Layer 6 of a small transformer language model trained on English Wikipedia (21 layers, counted from 0, width 64).
A neuron's activation on a vector x is squared ReLU(weights . x), where the dot is the dot product.

Input weights of the MLP neurons that the questions are about. A number n stands for n times 0.025.
n0: 5 -3 -1 7 -7 4 -9 -8 0 0 2 1 -2 -2 10 -6 3 -1 6 1 0 1 0 -7 3 1 -8 -1 -12 7 -1 -3 3 4 -7 -2 -6 0 -3 3 -3 7 3 -2 -6 2 2 9 1 2 -7 0 0 -10 -6 4 3 -14 7 4 -6 0 -2 5
n8: -11 -34 17 24 -10 22 12 -25 56 -48 1 23 48 70 -58 -31 -58 -11 -35 28 -3 -15 -39 -22 -17 2 -30 -13 32 -18 26 -13 20 12 -18 13 9 -14 59 -34 5 20 12 16 16 20 -42 0 -13 72 23 -1 -44 -30 -19 -21 7 51 28 -1 -29 -44 13 -8
n38: 10 -68 9 37 -47 37 -30 30 -16 44 9 27 -5 18 -3 -15 -19 -16 -3 54 -1 -36 2 -30 -4 8 -50 34 -8 19 -22 4 7 26 -17 6 -54 41 -11 61 -45 67 10 -6 43 15 11 1 15 12 24 27 5 -11 -46 28 -12 -82 28 -18 26 -2 54 33
n51: -4 -5 -28 -4 5 19 23 22 39 -11 -13 -36 -36 -17 24 -35 -39 21 -25 -13 19 10 -24 -34 12 58 0 35 45 1 -53 4 17 35 -20 17 -27 -35 -18 18 -6 17 -3 6 17 10 20 -5 32 6 46 -4 -16 -44 -32 14 -31 -23 -15 -4 3 -41 -32 -21
n71: -2 -17 4 -2 5 -8 8 -6 3 -4 -13 5 -3 -10 -13 -14 -7 9 5 0 3 0 -10 -6 9 5 -10 -7 7 -3 0 10 10 0 -6 1 0 -2 7 -9 6 -2 -6 -1 6 4 1 -5 -9 8 -2 12 -7 -9 8 -11 0 -6 2 1 -6 2 -12 -3
n101: 27 -36 -66 -4 31 25 51 7 -7 -25 -15 -35 -44 14 -31 -10 -21 -32 -18 -50 29 59 -71 -37 57 -7 -37 -24 -16 -51 70 30 77 4 56 15 6 -24 23 -12 32 78 -3 16 30 4 24 15 58 -47 -10 43 -32 -11 36 -40 -42 -43 -6 7 4 16 4 -11
n114: 39 10 -19 -33 15 9 -67 8 22 -59 -31 12 14 5 46 -7 15 48 -12 15 -15 68 -16 13 -49 12 -48 11 2 5 -1 19 7 -8 21 -22 -32 -3 38 -16 47 -41 9 -9 2 71 7 3 4 -8 3 28 -25 53 5 -16 17 1 -24 38 11 -55 -26 -46
n122: -21 2 -52 41 3 -34 -55 11 10 -22 -26 -49 -2 46 -50 -9 69 8 17 0 14 18 -7 -16 -6 20 -43 25 -21 0 16 -47 -14 -33 -18 11 18 -28 -2 37 -65 59 31 1 16 29 2 1 -48 35 -12 -7 -49 -33 10 30 12 10 -3 8 14 -72 -7 -22
n132: -11 31 11 10 17 1 -30 -63 -18 -41 -2 10 -17 13 -20 37 -2 -19 8 5 -6 -41 -66 -51 -1 33 -7 39 -49 28 -21 5 -16 4 -12 -10 -26 -9 7 -42 -7 29 -3 6 -45 15 -43 -16 -7 66 2 30 -20 12 8 -10 -64 17 12 -12 -30 32 -22 18
n140: 7 6 0 -24 25 -65 -14 -9 -12 2 4 -18 17 -54 -23 38 17 -8 -3 -14 48 -32 0 -5 33 -8 -24 29 -2 -61 -1 -24 -55 6 13 12 -16 2 5 -13 1 -9 -44 -2 -19 2 52 -43 46 1 -15 3 32 32 3 -44 -11 0 13 -35 -42 -57 5 4
n202: -34 21 16 -37 -6 -67 52 22 -43 -62 -40 -7 0 -32 36 -53 -77 -53 21 -10 -4 -16 5 -20 -30 38 1 -94 2 -26 0 29 -56 -71 -32 6 17 -34 8 -4 22 34 21 -32 75 -62 -40 8 -6 18 -34 57 24 19 39 71 16 -7 -24 7 50 -67 -52 60
n222: -30 -8 -21 4 -11 -8 9 4 35 -30 31 -29 -36 -3 44 -26 -41 -10 -44 -21 -3 22 -23 -14 -3 -19 -37 -25 -13 -42 42 -21 24 -17 -28 -25 -3 -27 9 8 -14 6 -7 33 -10 -21 35 3 52 26 -10 -23 -17 -16 12 37 32 9 -13 2 11 41 -5 2
n226: -34 -17 2 -70 -26 -25 5 37 -30 -26 -33 31 -38 36 24 -9 -31 66 -5 40 -2 37 9 -2 -6 -8 5 -40 -31 -50 -22 49 19 -3 -8 -22 2 -3 31 4 17 54 -36 62 29 24 -45 -85 71 -33 -73 19 -45 51 -58 -13 44 -5 11 50 15 -70 -27 49
n235: -14 -33 -22 15 -25 -19 -10 -38 71 33 23 -11 41 -51 -29 14 0 -11 -14 29 -45 26 26 -6 48 20 36 -25 11 50 -62 -8 -7 -43 -5 -3 22 7 31 17 -31 18 63 51 -7 -28 30 -9 5 14 25 -15 -42 39 3 -7 -2 -28 1 33 1 -30 33 52

Each question shows a token from some text and the vector x that enters the MLP there. A number n stands for n times 0.03.

" comp": -11 38 -24 -9 -17 -3 27 10 20 40 3 40 -30 5 -3 4 -15 50 -18 3 -5 -3 14 2 -23 -2 15 30 1 -59 18 11 9 -4 0 6 24 13 -47 -21 -1 -34 13 -3 19 9 0 -2 -8 -17 19 -35 -16 -16 9 11 -28 18 2 -3 -7 1 -5 28
Which two neurons fire most, strongest first? n51, n226

"ust": -21 32 -22 8 -5 1 27 14 38 38 -27 61 -17 7 -9 2 -10 41 -12 9 -35 -1 19 -1 -20 -35 9 11 -8 -11 5 -1 -4 0 2 8 39 2 -34 -1 -11 -8 22 -31 9 -12 10 21 -18 -10 5 -18 -5 -13 25 28 -38 13 1 -9 1 3 -3 3
Which neuron lights up most? n122

"v": -21 35 -22 -6 -12 -4 28 17 19 12 4 56 -16 2 -3 -1 -25 37 -21 14 -11 1 27 -4 -27 -27 0 17 -4 -21 4 3 -4 -5 3 10 50 0 -40 4 -12 -29 23 -19 9 15 15 16 -8 -8 6 -19 7 -27 26 -1 -44 0 -3 -20 11 5 3 12
Which two neurons fire most, strongest first? n51, n222

"th": -15 40 -39 -3 -6 2 40 3 -2 47 -13 54 -11 20 -8 -1 -12 44 -12 18 -22 0 18 2 -16 -6 -6 9 -15 -54 9 15 -5 -3 -3 7 48 7 -19 -1 -13 -41 20 -17 -2 -22 5 5 -12 0 -4 -4 -2 -1 16 -9 -30 -7 2 -13 -2 -8 -4 11
Which two neurons fire most, strongest first? n226, n202

"it": -6 42 -13 -18 -11 -10 15 16 17 43 -10 56 -24 10 -16 23 -17 40 -19 10 -25 -11 24 6 -16 -28 0 30 -15 -30 36 13 2 6 5 1 22 16 -28 -4 -28 -12 21 -2 7 0 5 21 -3 -4 1 -4 5 -20 13 14 -35 6 7 -20 9 10 6 19
The most active neuron and its activation: n38, at about 2.1

"ab": -11 40 -27 -13 -24 -5 37 -5 26 37 -5 39 -24 4 0 9 -11 47 -11 20 -5 9 5 3 -19 -6 5 25 -14 -40 16 8 -15 10 -2 6 48 11 -31 -2 -18 -29 17 1 -6 -8 14 16 -18 -7 6 -2 -3 -1 12 4 -42 3 3 -9 9 21 6 -12
Which neuron lights up most? n222

" Y": -15 34 -20 -1 2 16 19 19 23 35 -8 46 -25 7 2 20 -16 32 -20 17 -32 -9 21 -2 10 -2 -4 7 -14 -40 10 15 -17 13 14 -1 45 19 -39 -17 -18 -7 11 -35 -6 8 5 14 -21 6 12 -6 -18 5 26 0 -39 -7 4 -2 -5 -6 1 21
Which neuron lights up most? n132

"ch": -23 19 -31 7 -8 11 35 5 15 29 -15 50 -1 9 -13 3 -15 58 -16 16 1 18 19 -2 -8 -6 -10 11 -10 -36 5 17 -8 0 0 1 38 -1 -22 -7 -15 -46 20 -19 7 -9 -4 11 -24 0 -11 -15 2 -19 29 2 -42 1 0 -18 -5 11 -1 1
The most active neuron and its activation: n71, at about 0.33

" his": -20 43 -25 1 4 18 15 15 22 48 -18 24 -17 -2 15 18 -25 49 -17 0 3 -1 12 -10 -11 -10 -5 31 -16 -39 2 7 -19 -3 7 5 21 14 -32 11 5 -51 11 -32 -4 -5 0 5 -21 -11 3 -19 -7 -5 18 -7 -28 7 6 -17 -11 10 2 16
Which two neurons fire most, strongest first? n140, n51

" acc": -19 32 -22 17 -17 -1 19 3 24 30 16 49 -30 22 7 15 -17 43 -9 5 -12 0 9 2 -16 -3 13 16 -12 -36 16 5 -3 -8 -4 8 34 22 -19 -27 -5 -19 8 -35 31 -9 12 18 -17 -17 -1 -44 -22 -18 18 -14 -20 3 -1 -1 -13 -9 11 27
The most active neuron and its activation: n8, at about 0.17

"age": -16 33 -31 0 0 7 34 3 2 51 -15 62 -27 -2 -1 18 -12 52 -12 13 -6 25 20 9 -13 -23 -2 10 -15 -61 10 13 -8 -3 3 6 36 16 -21 10 -2 -42 6 -17 8 -3 2 8 -15 -2 -11 -17 1 -17 16 -1 -29 -7 0 -3 -1 2 -7 20
The most active neuron and its activation: n226, at about 6.1

"wo": -20 44 -52 -6 2 -8 28 5 6 39 -13 46 -10 -7 -2 18 -14 33 -13 14 -28 16 30 -6 -8 -15 1 0 -12 -35 3 12 -22 -7 -4 -1 43 18 -33 -13 -10 -24 21 -26 -7 -8 -5 2 -4 2 -8 -15 -5 -13 25 -10 -36 -1 -4 -4 1 3 6 23
Which two neurons fire most, strongest first? n235, n202

" years": -15 42 -8 1 -9 -27 7 2 13 44 -13 43 -21 9 -6 3 -6 45 -20 11 -13 -2 -3 1 7 -22 4 17 -18 -52 0 13 -8 -5 5 9 37 13 -10 -8 -8 -21 -6 -24 7 -12 -1 22 -20 -4 6 -34 -5 -28 19 5 -37 8 3 -25 -6 -1 19 21
The most active neuron and its activation: n140, at about 1.3